Layer 3 of a small transformer language model trained on English Wikipedia (13 layers, counted from 0, width 128).
A neuron adds its activation times its output weights to the MLP's output. To switch it off is to set its activation to zero at one token and run the rest of the model.

Output weights of the MLP neurons that the questions are about. A number n stands for n times 0.0042.
n7: 31 -26 -42 32 -13 -8 -50 -33 4 16 6 28 5 4 61 -26 8 -16 -10 4 -13 -37 -10 -21 66 45 41 1 14 4 34 -5 5 22 19 8 14 -22 29 -63 5 -41 11 -21 2 25 -30 -22 20 -8 -18 -14 -14 44 -17 -22 10 7 46 -1 -12 -1 -3 -8 1 16 -6 -6 21 -24 -37 -22 18 -7 16 10 -17 -14 32 30 -4 32 -9 -24 -31 4 4 -13 11 14 24 41 -65 -2 2 -3 -6 22 15 -19 -14 16 5 1 43 -2 -17 16 47 -60 -10 57 1 -8 7 18 27 -12 44 -5 16 29 2 -37 15 -65 -27 4
n17: 4 2 23 -27 -32 -8 -9 -13 -9 13 13 -42 14 24 -22 18 -10 -23 9 1 10 8 -11 -10 -15 4 9 -31 -5 26 15 -20 -11 12 -16 71 6 -8 -32 -16 -12 -37 -38 -14 26 20 -1 16 -32 -19 -24 5 8 26 25 -30 23 -26 19 4 -3 1 26 -11 -5 -22 32 17 5 42 -10 -5 7 29 40 10 4 -3 -7 24 -26 -15 18 -13 45 1 -30 5 -13 24 13 8 33 -10 -31 30 -1 14 18 -23 7 -6 23 -15 -18 12 67 -20 0 31 25 -60 -23 25 -9 -15 -21 30 -44 20 13 -20 -56 11 3 -11 13 -28
n35: 12 6 10 28 3 -21 -2 -5 -5 -33 -31 -2 2 -4 -19 12 25 24 -32 -12 11 -32 27 6 14 -13 35 -19 -33 16 31 6 33 4 55 -23 24 -26 -5 -43 -43 13 5 12 30 -21 -7 -8 38 -16 17 2 26 -1 -33 34 32 -20 6 38 35 -6 17 27 -14 -18 1 -35 18 -11 6 26 -13 28 -29 22 31 -36 7 46 0 -37 -27 11 15 -19 18 35 28 -69 -44 50 -38 57 -7 2 41 -17 21 11 -28 -4 -23 3 -8 19 7 -26 34 38 3 12 -40 -48 -25 33 -8 -19 12 -67 -32 22 -45 -25 12 -19 -1 21
n42: -1 -15 20 14 13 -20 21 -13 -3 -7 -28 -25 -1 -5 16 2 -40 10 -9 42 -13 -15 20 12 22 -24 8 -21 21 -26 38 -12 67 -15 2 -25 29 -23 -1 16 -30 -32 -14 17 13 35 27 9 -7 55 -9 -19 35 -6 38 -16 -11 22 2 -8 -13 21 12 -15 23 9 16 -14 9 -8 31 -21 -24 -6 -26 -3 13 18 -13 -15 -17 -23 33 5 5 -25 9 16 -46 18 -19 -43 -27 -30 16 -62 42 19 1 -36 23 -9 -34 -34 20 7 -31 -54 -29 -9 36 -19 22 29 -3 14 29 -2 18 81 -13 -27 28 -9 -1 12 22 -24
n44: -3 -2 -4 11 -57 25 -12 26 22 -1 68 35 -8 40 11 16 -32 -48 -10 3 30 13 -2 27 54 7 34 41 -40 -2 -49 -1 15 5 7 22 3 3 6 34 -56 -59 6 -13 -14 29 23 -20 10 8 -1 23 -3 1 27 -15 -42 33 11 -11 8 -8 -28 11 -30 28 31 -28 20 32 -15 27 9 16 34 7 -29 4 -13 21 28 11 -39 5 69 30 6 23 2 14 -29 36 10 -26 13 11 -12 -6 -7 -27 -31 20 -57 13 -26 18 35 31 -23 -18 -17 47 38 -17 -34 -28 -43 29 21 60 -17 28 14 -45 -7 32 2 -16
n87: -8 16 -42 39 16 -14 4 0 12 -10 -35 -35 6 2 -10 -1 -9 -5 51 -42 38 -9 -30 -2 3 -2 14 40 22 5 -39 -22 0 9 23 34 18 -6 -35 -19 23 10 61 -38 32 44 -30 -11 16 -19 13 20 -9 -10 9 -13 -35 25 11 21 -4 -35 11 -37 27 2 -19 27 -6 -4 -22 11 -29 20 22 -44 -9 -16 -35 -19 -27 9 26 14 26 51 48 -11 -64 26 -43 -30 29 -2 0 46 26 55 -51 -46 -2 -32 4 -29 -31 -7 -17 23 -14 -10 24 -4 7 29 -35 32 17 -11 8 -8 10 19 31 -40 42 25 15 21
n90: -41 28 -21 16 -16 22 0 -32 3 -16 -12 10 21 3 -42 -5 26 -60 -5 -1 32 6 -18 9 -27 -10 -4 8 6 -5 13 43 7 16 9 -17 32 -12 -1 9 18 -9 16 8 12 39 -1 1 60 -11 34 5 23 -30 26 5 -35 5 38 -20 28 -1 -29 29 10 28 18 -30 10 -29 -6 -8 -2 0 32 22 3 9 16 4 -4 -1 -10 -15 52 -6 8 36 -3 -4 -1 -18 18 16 20 -10 2 -4 16 30 21 11 15 17 9 -28 33 7 4 -10 -20 4 -31 42 48 -1 -17 -36 6 -10 40 -35 19 12 -24 -20 39 4
n109: 23 4 22 -5 -3 -5 -35 0 -69 -4 -23 -4 -11 13 55 23 5 47 5 -37 2 23 14 -17 4 -3 19 50 -19 -12 22 -24 16 -23 -5 2 31 -14 -18 -18 -14 12 -21 3 -12 -18 -27 -30 -20 43 2 -13 30 -46 7 -26 31 -21 25 -14 -1 33 6 53 31 11 3 -6 13 -13 -11 19 -2 10 -1 39 2 -23 -7 16 6 -12 18 58 -37 -42 4 8 -33 -20 31 22 -1 40 -2 29 38 -19 29 -7 -25 8 -24 55 34 -11 16 -3 -28 -38 7 9 -45 12 55 4 -31 30 31 22 -44 45 24 -18 -1 5 8 -22
n150: 20 -30 34 -17 5 -10 12 34 49 2 29 -15 13 -29 -15 -38 22 -59 -35 19 37 6 -7 -10 17 -10 26 -17 -15 -27 -7 0 -21 6 -38 -18 29 25 31 -7 -17 -26 -19 -5 -35 18 34 9 18 29 17 -22 -24 42 -14 11 13 -1 42 -26 -27 -56 27 31 18 -62 11 -7 2 -7 9 -22 -30 24 10 -27 19 39 -8 31 12 -36 -60 -9 -1 -1 2 -23 -27 11 1 10 -33 -8 -39 -9 4 -42 9 34 -8 36 8 -17 0 -15 0 60 -1 -12 34 -29 64 -20 21 -24 11 -8 45 44 -12 -15 -40 -2 -17 42 -5 14
n152: -34 -4 0 -25 -32 44 37 12 6 -1 -24 8 -48 -9 -19 -58 7 -40 -19 -39 -18 -16 34 -42 23 4 -27 21 31 22 -17 6 33 18 -37 4 45 -7 33 -48 -3 0 17 7 2 18 22 18 -9 -14 5 -19 -2 -25 26 -30 -16 -4 16 -14 -35 30 53 21 5 26 -9 -12 -26 -44 20 13 16 -14 -23 -23 -32 9 6 -14 3 -18 -21 -5 -6 -31 -20 23 -8 14 -11 -25 -31 28 -9 -23 2 -12 -13 -42 5 10 25 55 35 49 42 0 7 16 -42 -1 46 -30 23 6 10 50 -30 -32 14 27 -26 16 -15 -5 62 0
n155: 31 -2 -7 13 27 15 -44 -9 -2 49 -10 3 1 -19 15 -42 22 -2 13 -36 46 -8 34 5 -31 -1 34 -12 -32 -16 -35 -21 -4 -40 1 -7 1 -1 -19 16 -35 -50 -17 -32 56 1 -9 -12 8 31 -17 11 16 -39 15 -51 -3 -3 27 38 9 -51 -9 12 12 -3 10 6 -10 -17 -2 -34 -32 50 38 21 15 1 9 39 -7 13 45 12 -6 14 10 16 -22 -7 12 12 16 -1 25 9 -15 -41 6 -6 76 -36 13 15 -93 -22 9 20 18 14 13 10 10 17 4 -20 -1 5 -15 10 25 39 5 0 -19 5 -12 36
n185: -28 -14 83 14 -31 -12 17 -19 -39 -36 -10 7 28 -1 19 -16 -13 -59 -15 14 7 -7 18 -12 -4 3 -4 23 2 -12 2 -13 9 21 -12 -1 28 4 36 13 45 -11 64 39 -24 -13 5 5 -28 -9 27 26 -20 -23 52 -44 -30 -31 14 -15 60 -14 -36 12 -24 24 4 -16 -14 -14 -21 -4 -21 -3 40 6 -62 4 -44 18 -39 19 -14 -16 27 18 -6 -1 -38 -37 2 -85 17 6 -3 10 29 -20 -31 9 24 6 9 -9 16 38 -37 -27 1 27 0 14 -2 20 -22 -9 -20 9 -28 -18 -39 8 -12 -18 12 -4 10 35
n195: 18 0 -27 -11 -2 18 -43 -31 34 -35 6 21 28 -17 20 -26 12 11 17 5 -22 -13 26 -26 18 -20 2 -9 38 -26 -11 -22 29 -6 31 7 21 8 -3 9 24 45 -33 43 -2 -30 21 -48 28 54 -9 6 9 11 17 34 60 12 15 -28 -45 10 13 -14 6 -17 35 43 -33 -3 5 32 -3 -24 -21 -29 -6 -32 -20 11 14 -13 -7 45 -45 -3 33 19 2 -23 -13 18 1 -28 -30 0 42 -77 4 -19 -4 -19 -21 -10 17 32 0 18 52 3 12 -26 -4 -14 31 53 -39 22 9 -6 -18 5 14 8 33 -2 24 43
n198: 33 21 7 8 49 -56 11 9 7 -46 -24 -15 -34 6 -46 23 -21 21 -13 0 -65 9 17 3 32 16 51 -16 24 -41 25 -30 37 19 4 -34 -16 57 28 -23 56 -27 7 18 13 -18 19 4 48 -4 25 -45 13 15 44 -19 -11 -7 -25 23 42 -66 -16 -7 7 -5 -25 20 33 48 11 -2 34 32 3 -7 3 -20 40 -40 -14 21 -4 22 30 12 4 -2 -15 -18 5 49 24 -19 -39 33 60 -36 27 8 -12 -12 -6 -16 -18 -22 -29 19 -2 28 5 -6 20 23 -2 -26 66 28 18 -43 -27 23 -4 -7 -44 12 51 19
n207: -2 25 -22 10 -17 27 23 16 -23 7 0 -17 44 8 27 -15 -1 -4 2 4 -6 -1 26 20 -17 22 4 -39 22 33 -8 3 -17 38 -20 22 -39 2 -3 33 19 -48 -5 -45 -25 -19 -26 14 -4 17 48 12 14 9 18 -43 6 6 -44 14 -14 -3 -2 -44 2 20 11 -47 -27 -40 41 4 -6 -35 24 -12 3 -8 -30 -28 -35 6 -8 -45 42 36 -2 14 24 8 30 -15 29 -9 47 45 30 -52 -11 4 -1 -47 -1 -20 -17 -3 27 -33 42 -6 9 -41 14 -42 17 -40 26 20 -9 -13 32 -9 43 25 -35 18 68 11
n245: 50 -19 2 15 5 34 -17 6 -33 -21 -34 44 -38 44 9 4 44 4 -62 -5 35 36 8 12 -8 -11 31 -12 -20 8 2 -10 -15 -52 -42 -31 -20 18 2 45 -35 45 -7 -23 16 40 41 -11 -2 -18 -3 -32 -6 -9 29 31 0 12 18 4 -17 11 3 19 11 46 19 28 -35 -27 -23 -2 0 -40 -8 -36 -30 7 -27 -34 -10 12 -17 0 17 -34 40 25 3 7 -21 -25 10 -38 -24 -7 -11 43 -21 15 -6 -10 4 -38 -5 27 -1 -28 40 10 -5 41 11 11 21 6 41 28 8 -23 45 70 6 -5 10 -7 -10 -38

Each question names a token from some text and the token that comes next. It shows the activations a of the neurons there, in the order above. A number n stands for n times 0.34.

Then comes g, the gradient of the next token's log-probability with respect to the MLP's output, scaled to length 1. A neuron's effect is roughly proportional to its activation times (output weights . g). A number n stands for n times 0.0036.

"t", then "un"
a: 0 5 1 1 0 0 -3 0 -1 2 -1 1 0 0 1 1
g: -50 11 -8 -4 6 -35 -42 14 35 -6 -22 21 0 17 -8 -22 29 -23 39 16 -35 -10 -3 0 24 -14 -9 -37 46 6 -5 15 21 -11 7 43 12 19 -3 -2 -18 -8 6 28 -16 -63 40 0 -3 5 -11 24 -11 18 6 -11 42 -31 -8 10 -22 -4 -32 15 7 6 16 -13 54 15 24 -21 5 6 42 -7 -6 2 -18 -43 -10 -7 -6 32 27 -41 36 -10 13 17 -13 15 -25 53 -15 16 9 -6 -34 -23 6 -12 70 1 -26 24 55 -11 2 -46 -22 -60 35 3 -22 -9 13 6 -6 23 4 11 -12 -14 -21 18 45 -34
Which neuron, switched off, lowers the next token's probability most? n17

"s", then "is"
a: -1 0 0 -6 0 -2 0 1 0 -1 0 4 -1 1 3 4
g: 0 17 10 3 18 -43 24 2 -11 28 15 -3 -7 -21 7 13 28 -8 -12 74 10 -15 -52 12 18 9 -18 -37 -1 -15 43 7 -5 -14 -18 -28 28 12 -22 12 4 16 -29 17 -23 -7 -4 6 12 -5 -12 -22 6 10 -17 -15 -32 38 16 56 21 -41 -21 -38 32 -7 -9 -12 26 2 -40 -31 17 71 33 -8 10 -68 -77 -6 6 26 10 -10 -8 19 34 25 45 -21 -7 36 -6 -6 -8 -5 -5 -3 4 21 -18 -8 1 2 -16 0 0 -8 12 -25 13 -13 19 -16 -50 23 -20 -27 -38 0 14 -50 12 -19 -1 -12 26 -28
Which neuron, switched off, raises the next token's probability most? n245

"\n", then "The"
a: -1 1 0 -9 3 0 -1 1 -1 -1 1 0 1 0 -30 -6
g: 14 -33 -2 48 29 5 15 35 -2 42 25 5 -13 -29 7 -44 -9 7 -35 85 18 -7 11 31 -2 34 -14 -9 -4 -36 -6 24 0 21 32 -13 -16 -21 52 -4 31 -36 -11 -2 -1 1 11 -2 32 -8 12 0 40 13 11 4 -9 -26 17 -18 -33 -18 16 -19 -23 -24 45 -10 57 2 57 -22 -20 2 27 -8 12 25 -9 22 -28 -14 -5 1 -10 9 30 -9 6 10 -23 8 -16 -31 24 38 -13 52 -12 12 -48 30 17 9 -14 -8 2 -8 -20 -63 10 8 25 -12 -4 -16 -26 25 15 -9 41 -49 -5 8 23 -4 18 -11
Which neuron, switched off, raises the next token's probability most? n207

":", then "15"
a: -1 0 -5 0 8 1 -1 -9 -47 0 0 0 0 1 -1 0
g: -11 -3 -17 7 -11 -47 -16 27 0 -11 22 9 -47 -4 7 27 17 0 -44 -4 14 4 38 -1 -12 27 -12 36 9 -1 -8 -12 -8 13 45 -6 14 0 -20 1 -19 -17 -1 -3 14 19 11 -23 0 31 -68 6 -6 -1 -24 -8 -22 -11 25 -8 9 46 24 -46 16 -6 -14 20 -1 -31 -28 -4 14 -8 -1 -26 26 14 -47 -44 -18 -45 3 -8 -36 11 -71 34 -7 -34 -5 -11 -4 -17 3 27 -47 20 -7 3 9 37 8 -19 13 -33 53 6 10 10 7 -34 46 -14 26 -33 50 -10 23 -45 -20 18 -42 6 5 -1 46 31
Which neuron, switched off, raises the next token's probability most? n150

"ab", then "on"
a: 1 -28 -30 0 0 0 -3 -10 -3 -42 0 -2 -3 -2 2 -1
g: -14 -12 -9 -3 -12 -8 -15 9 10 -19 5 -4 -18 35 -21 29 -9 18 -25 43 1 -17 -21 4 -25 8 -29 -26 2 -27 1 -33 27 -52 -18 -38 -6 1 -30 19 -36 -17 3 -58 -5 10 -25 6 20 -4 -5 -13 -2 -6 -35 -1 -14 -27 -5 13 10 41 -23 -33 4 41 -37 24 -21 -10 0 23 -50 19 -47 5 0 34 15 -42 -1 -34 -19 -1 36 -26 31 24 15 24 21 12 7 -45 10 -1 46 -19 -22 48 -43 44 27 -37 -23 3 47 -14 -14 10 -1 -2 18 -2 19 -22 20 -17 17 3 13 -64 23 30 -35 1 -19 34
Which neuron, switched off, lowers the next token's probability most? n152

" f", then "ra"
a: -1 3 0 0 -1 1 7 0 1 0 -2 0 0 1 0 -1
g: 1 -53 30 -38 -11 0 26 -5 19 -37 -13 60 30 -1 14 -61 -9 31 14 25 -28 -1 11 0 3 -6 31 41 10 20 17 -2 -25 27 1 25 -7 5 8 -3 32 -16 -22 -15 20 29 50 14 -32 32 -2 7 7 -3 57 10 1 -38 -8 -18 -19 -2 -63 11 -4 -18 19 7 12 -16 -14 12 2 -14 29 -37 14 4 11 -15 2 -6 19 17 38 46 -31 1 -2 -9 -3 25 -28 -9 -42 3 23 50 -16 -19 -15 19 -49 -27 -19 7 -17 14 -10 9 37 -35 74 -36 8 20 -19 -9 -19 -11 20 20 -13 15 -5 -26 -10 -13
Which neuron, switched off, raises the next token's probability most? n90

"ant", then ","
a: 0 -2 1 2 -1 -17 1 1 -1 -9 5 0 -2 3 0 4
g: 16 1 -3 0 15 9 24 6 -22 -15 35 5 2 24 -37 -39 -9 -4 18 -19 4 -5 -20 -7 -23 32 4 28 8 39 57 -57 21 16 15 -6 -22 -7 14 -18 8 47 22 -14 14 -3 -13 4 -17 -6 69 1 5 -36 -13 20 -6 -11 33 36 -27 21 10 -9 -5 -47 -28 12 -9 2 -2 13 25 14 20 -1 -41 21 -21 19 -17 -31 -9 57 6 15 36 9 29 -65 7 -15 6 26 20 -6 -29 4 -23 17 40 -40 -5 -4 1 23 9 -5 15 -5 -47 48 -33 -17 -46 12 -13 37 -35 7 -36 -23 -1 28 13 42 13 35
Which neuron, switched off, raises the next token's probability most? n87

"er", then " not"
a: 4 2 15 1 -3 -1 4 0 0 0 13 -12 0 2 -2 1
g: -10 11 -1 28 53 28 13 26 -38 -42 -15 19 18 39 23 3 -2 34 -21 -3 60 -9 23 1 30 0 33 -18 -32 12 -6 -20 25 -19 -37 -26 -8 20 -27 14 13 1 27 4 2 -19 -7 -17 17 -32 -34 6 -8 28 22 23 -1 -14 -21 -25 16 37 -23 -15 39 -2 1 -8 44 -28 -37 18 21 -17 -4 -32 11 0 -26 8 -8 -15 -19 23 39 63 33 -10 14 -14 -3 43 11 6 -53 -21 -29 63 16 -14 12 -26 9 42 -8 18 -27 20 -27 15 -25 18 -15 13 6 2 45 7 -45 -17 -11 10 -8 8 -19 -27 -11 42
Which neuron, switched off, lowers the next token's probability most? n35

" b", then "la"
a: 0 0 0 -1 4 -1 16 2 0 0 -1 0 -1 1 0 0
g: -9 9 -29 17 -5 17 -15 -8 12 -9 30 -10 10 39 4 26 58 33 17 -32 10 63 -30 -2 11 6 -24 -9 -30 -22 -53 29 15 36 -9 20 27 -6 21 15 43 9 -23 -9 -17 78 13 -14 15 11 -56 8 14 -24 -31 23 24 -5 -26 7 28 13 6 19 22 -29 -24 -19 -12 -24 -38 -39 -15 23 55 -14 -12 -38 1 -7 -6 -26 -6 -11 11 -31 8 21 -5 -19 10 -54 -5 -13 6 38 -3 20 -36 15 17 -18 20 -4 4 -4 4 -55 -8 -19 8 1 -20 33 -20 29 -25 3 -2 38 -32 12 -33 29 -2 5 17 -7
Which neuron, switched off, lowers the next token's probability most? n90

"\"", then " c"
a: -2 1 1 -1 -8 -1 2 -23 0 0 -30 28 -1 0 -30 -1
g: -16 3 0 2 16 5 1 -19 -2 -3 47 15 8 18 -14 15 -9 -5 9 -15 -35 17 76 -35 17 9 -42 13 -15 2 16 35 -33 -19 -7 47 -33 -17 11 1 -15 -21 25 -18 29 -25 -41 -43 3 27 21 26 13 -30 3 16 43 -20 -17 7 -16 16 -28 10 -4 -1 -3 -26 -14 34 30 -13 -15 -33 18 2 -22 29 9 -7 26 -39 -4 -55 71 58 26 32 21 45 -33 11 -27 -3 -25 -6 -8 3 1 -4 -1 -3 -9 -33 -45 -33 40 -9 -5 -26 -12 -15 11 31 -9 1 25 -33 18 -27 40 10 8 12 -14 -23 23 -13
Which neuron, switched off, raises the next token's probability most? n207

"t", then " H"
a: 0 15 -1 1 2 1 0 3 0 -1 0 1 1 0 2 -7
g: -22 14 7 4 -10 29 17 -1 4 36 -29 -26 19 -38 -3 11 -56 12 22 9 -16 -21 -38 21 -17 40 -33 -41 -12 10 -22 19 5 15 44 -10 -55 -33 0 -47 -12 9 -31 -15 -11 10 1 -13 23 2 -45 10 -14 5 -8 12 51 4 1 7 -30 -16 12 25 -15 -20 23 9 -41 16 -1 -8 -11 -7 0 5 16 38 72 22 10 40 -4 -8 -47 -32 25 3 2 25 20 -14 -14 22 17 -6 -5 -26 15 -25 -62 24 8 28 46 -26 -16 -9 4 -7 -30 -2 1 -17 17 -33 34 5 -49 -33 -7 -40 18 41 15 9 22 -4
Which neuron, switched off, lowers the next token's probability most? n245

" ", then "al"
a: -10 -1 -1 -7 0 -1 -2 0 -2 -1 -1 1 0 0 0 0
g: -15 7 -17 36 -10 17 14 -12 24 -9 11 -8 -30 -9 -2 15 -10 -10 21 -9 -6 -56 -30 44 -9 -58 -14 -23 -8 -48 16 -63 -19 12 43 6 -5 23 -12 20 33 -19 -8 -10 -15 34 -1 9 9 9 -11 -18 -3 32 29 -31 -26 -31 -2 -18 9 0 3 -5 -12 16 17 2 11 1 2 38 -7 -22 -18 14 22 15 -56 0 -21 -8 10 -31 8 -34 -42 -15 29 -25 1 -17 6 -40 -3 -1 0 -7 5 -29 27 34 28 -25 10 31 72 0 -17 -9 -15 50 -55 53 34 17 54 -9 -40 -2 -1 0 16 3 14 -2 41 -17
Which neuron, switched off, raises the next token's probability most? n42

"P", then "3"
a: 0 -7 -1 -9 27 2 1 0 -1 0 1 0 -4 0 1 1
g: 40 -13 -31 -12 8 3 -15 -7 20 -60 24 26 -6 -13 -3 -25 -3 -18 11 24 22 -16 27 25 42 47 43 -8 -30 10 -13 -8 31 18 23 11 -8 14 -24 9 -3 -22 62 -45 8 35 -9 -33 14 55 5 32 -17 -24 39 15 59 25 4 15 4 7 -11 20 5 6 0 17 20 17 5 -10 47 23 -15 -9 -37 -25 -29 10 3 16 -16 -12 14 -12 20 -13 7 -15 -42 36 -14 11 6 20 36 -5 -14 -30 -27 19 -20 -20 7 -35 9 23 45 -49 17 10 -15 -7 24 31 -9 -49 31 -1 11 -45 16 13 40 4 -17 -14
Which neuron, switched off, lowers the next token's probability most? n44

"ur", then "fa"
a: 7 4 -2 -2 -1 0 0 -8 0 1 -1 4 0 1 0 -1
g: 16 -11 40 9 33 10 9 -26 26 -7 15 -8 -12 14 -19 -8 8 29 5 20 30 30 -25 2 11 67 15 -37 1 10 -34 48 -25 -5 39 -17 13 -22 -8 37 15 -69 -1 8 -20 -23 -33 16 -59 -39 2 -22 -13 -18 -21 7 -17 -19 20 -21 12 18 -6 -17 2 -4 -10 -15 36 33 -50 -6 -2 -12 30 -6 -21 44 3 12 11 -8 62 32 -5 -23 -41 -9 -4 24 9 -7 -30 -13 4 -41 -44 29 14 -8 -1 24 23 -38 -41 -1 10 -10 41 -19 9 1 41 38 -9 9 -8 -3 -33 24 0 -32 23 -5 22 -7 17 -18
Which neuron, switched off, lowers the next token's probability most? n109

"a", then "st"
a: 1 0 7 34 0 0 1 1 0 -38 0 0 2 2 -1 1
g: -48 0 -14 37 21 -19 -12 -37 -27 0 -4 -43 -32 -6 45 -11 -43 11 -7 -1 22 7 46 5 -33 11 35 -16 14 -17 -9 -19 -8 20 -7 -81 12 -16 -21 -21 -4 -47 -9 18 13 1 -13 -2 -13 4 31 11 31 32 -19 -4 -3 37 1 -18 -8 -1 -7 -14 15 17 -3 30 14 17 17 -19 -4 21 -1 -3 -28 12 3 0 -8 -20 12 2 65 -9 9 -20 12 4 -40 48 35 1 -37 17 -5 55 1 -12 25 21 8 -27 21 6 9 18 38 -25 22 -38 60 26 4 7 -32 0 -70 -15 -39 -23 -15 22 4 -11 7 -14
Which neuron, switched off, lowers the next token's probability most? n42

")", then " |"
a: 0 4 7 0 -1 -1 -8 -1 -1 0 -6 -1 0 -1 -2 0
g: 61 29 24 -3 -28 40 14 10 -3 14 -21 26 1 12 9 50 -4 -31 -17 14 40 -7 36 16 -9 42 1 -28 -17 -12 -13 5 -4 -7 -1 2 55 27 -20 4 16 30 -12 -20 3 -10 1 2 21 -12 -19 -33 51 -31 36 -16 4 12 -61 4 -27 26 -15 34 -14 -10 12 30 16 14 -18 -22 20 -41 0 29 -5 -10 -27 -18 1 7 -20 -45 -39 -18 -4 -15 -12 60 68 -3 20 -13 15 24 8 -24 -57 0 -10 -26 51 12 -18 5 23 -29 -3 27 -35 -1 -5 -2 -29 -29 7 18 13 -3 32 -24 -13 29 -19 -16 -10 4
Which neuron, switched off, raises the next token's probability most? n35

"el", then " open"
a: 1 -8 1 -7 -2 1 -6 0 -1 0 9 1 0 0 0 2
g: 45 -7 -32 14 11 40 22 33 3 0 -14 26 40 -11 -41 -19 12 -36 0 10 -16 29 9 -13 -11 16 -30 2 4 6 8 20 -13 -16 -9 26 -26 -27 -42 -4 -34 26 -41 -27 12 22 1 -8 -2 32 -26 36 -30 15 13 -9 -28 14 -18 14 13 20 -31 -16 -29 -23 -7 10 -12 23 29 -27 -3 -10 59 17 -9 -44 -28 -2 -25 2 -12 31 -36 -14 24 -5 -45 10 -10 -12 15 -38 -43 -8 -16 13 -27 30 15 4 -70 0 -34 10 12 -26 -14 21 -18 46 -37 0 -48 22 20 -9 -23 10 -26 26 -17 -12 39 -7 18 52
Which neuron, switched off, lowers the next token's probability most? n155

"in", then "."
a: 0 11 0 1 0 1 0 0 -1 -5 0 1 -39 0 0 3
g: 39 -5 37 38 34 -11 -7 47 6 -31 17 -10 -8 12 -4 -7 42 -9 -15 -46 46 -34 -4 25 -16 18 -2 -3 -12 4 15 -25 -26 -12 31 14 -25 -16 -4 -18 -20 -15 51 -56 -4 16 -15 -29 -21 18 11 -31 -42 -7 -7 -17 -48 -30 17 27 27 -9 25 -9 -19 2 -36 -18 68 7 12 3 -5 -19 -14 -7 -10 20 20 -32 14 -26 14 -22 -4 20 -30 28 -49 -39 -14 4 -3 3 -7 2 9 3 12 -3 24 68 11 -31 31 -14 9 54 -2 -3 9 11 -42 -12 4 8 -52 8 -34 -11 9 -11 -33 17 -23 12 8 30
Which neuron, switched off, lowers the next token's probability most? n195

"ra", then "it"
a: -1 -3 -4 -1 1 -3 -2 0 5 -1 -1 5 -2 0 4 0
g: -21 -34 -24 -10 29 4 13 -14 -8 -6 15 -39 8 -6 -35 59 -2 -17 15 -27 -8 -1 3 68 -44 25 -21 -10 -29 -44 -27 23 25 -10 -22 47 -23 -4 27 12 -20 7 -27 30 -30 21 6 22 24 9 -25 1 7 -37 -14 33 -9 -36 6 -40 14 35 -39 56 -22 4 6 -16 -28 22 19 -3 12 -29 31 -2 -24 25 -57 13 3 18 -32 39 -34 3 13 -21 13 11 -25 -34 9 -15 16 -15 14 22 -43 21 23 -6 -13 -3 15 27 -12 -10 9 22 16 8 -6 -34 -54 14 22 -23 -20 -9 9 4 -48 27 1 16 -14 -22
Which neuron, switched off, raises the next token's probability most? n207

"n", then " Har"
a: 0 2 1 -6 0 -2 18 -7 -1 -3 -1 2 0 0 -2 1
g: 8 8 -7 -7 9 64 -21 -15 -32 20 28 29 16 -10 -3 54 -39 -15 -34 10 28 37 -27 26 -25 23 -43 -11 -1 27 5 -33 14 40 29 11 -16 36 47 15 18 27 -9 21 28 -14 -16 25 14 -4 58 -19 -22 -30 4 8 -3 37 37 7 0 -11 -15 38 -6 11 -12 30 8 2 3 -2 1 -31 27 -8 -23 6 -5 16 8 -20 30 73 -39 14 -16 21 -23 -3 21 12 -35 -5 27 -21 43 12 9 15 13 -14 28 -4 -12 -20 21 10 -18 9 21 5 -21 -46 -5 -2 -17 -17 -33 -13 19 45 -19 12 33 16 -7 60
Which neuron, switched off, lowers the next token's probability most? n90

"F", then "2"
a: -1 -2 -3 -2 7 0 -2 1 -1 0 0 0 0 1 1 1
g: 2 -20 -10 -42 -53 -10 18 40 6 7 17 45 -28 10 -12 10 9 -38 49 35 29 -36 -19 15 -17 -9 17 -6 -13 13 -48 -25 19 25 43 -38 7 10 -4 21 -18 12 6 -7 23 12 24 -39 15 51 61 9 2 30 8 32 -12 44 6 5 -13 -16 0 8 -10 1 -23 8 11 22 -3 -33 20 26 10 -7 4 8 11 20 17 -32 17 24 -21 4 -45 5 -17 -53 3 -17 -11 41 37 -41 28 31 -39 -15 20 15 -16 -27 8 19 7 16 -15 -36 9 38 -38 -14 -8 0 -6 -45 -2 0 -41 16 53 -9 18 -12 6 -15
Which neuron, switched off, lowers the next token's probability most? n44

"mp", then "s"
a: 0 -11 1 0 0 -1 0 0 1 1 12 1 -1 1 1 0
g: -9 7 16 -8 20 4 8 -13 0 -6 38 8 38 21 1 -48 -4 19 6 18 -6 -22 -12 -40 -9 8 -8 -4 -10 20 -35 -14 45 4 -13 -28 -78 -37 10 -8 27 -4 -45 11 -17 4 -5 11 24 -49 36 16 20 14 -50 10 5 16 1 42 -9 12 -56 34 -36 23 -2 -12 -4 -17 -29 1 11 -24 -47 24 -69 -26 31 -13 0 -31 19 -6 -7 7 -25 -29 4 23 -11 12 13 -14 -24 47 3 -3 7 30 19 -22 -5 -11 15 -9 -30 -13 39 -7 -9 2 11 11 -53 32 53 8 -6 4 -13 36 -9 2 -22 -30 -19 39
Which neuron, switched off, lowers the next token's probability most? n17

"R", then "F"
a: -2 -1 -1 -2 1 0 0 0 0 -5 1 0 -30 1 0 1
g: -28 10 14 -3 7 -36 5 -32 -22 -31 -30 0 0 -28 19 -22 11 -14 0 -3 37 -3 -2 25 -40 -12 27 3 6 10 -21 9 0 4 -12 -34 8 7 -6 -16 14 -21 39 58 -8 -14 -11 37 6 5 -18 -7 -7 -37 -8 12 -10 -7 37 24 18 22 6 7 -18 -44 10 -45 -9 -37 5 -46 18 5 -2 23 -55 45 5 -12 -18 3 -1 -37 -35 46 37 8 -4 -23 -29 -20 41 -26 0 10 -10 -2 40 23 23 -17 -3 -36 20 -67 27 -19 30 7 13 6 42 -11 37 4 38 -55 -20 20 9 41 43 -18 -17 21 -25 9
Which neuron, switched off, lowers the next token's probability most? n195

"as", then "e"
a: 1 0 0 0 11 -1 1 -2 -1 0 -2 -2 0 0 0 0
g: 18 -68 17 25 -2 -44 31 16 -2 -11 -13 -31 11 -21 -12 -7 20 -17 17 -16 44 -3 55 3 4 17 20 1 16 -40 22 -7 -32 4 -23 -13 -5 12 4 -25 -4 -7 6 33 19 11 -36 2 34 -15 -25 18 6 1 -21 34 -10 17 -17 -24 17 -20 -61 -37 31 19 -24 46 27 -2 2 -6 -27 -6 8 -26 -13 15 65 -27 25 -13 33 16 -11 -50 -10 24 -11 5 -12 24 5 22 46 32 75 21 -1 -30 -26 -5 -8 19 38 -15 -48 -16 -11 -11 37 -11 25 -25 31 -8 -8 -2 15 -15 3 -13 -6 7 -6 -5 15 -36
Which neuron, switched off, raises the next token's probability most? n44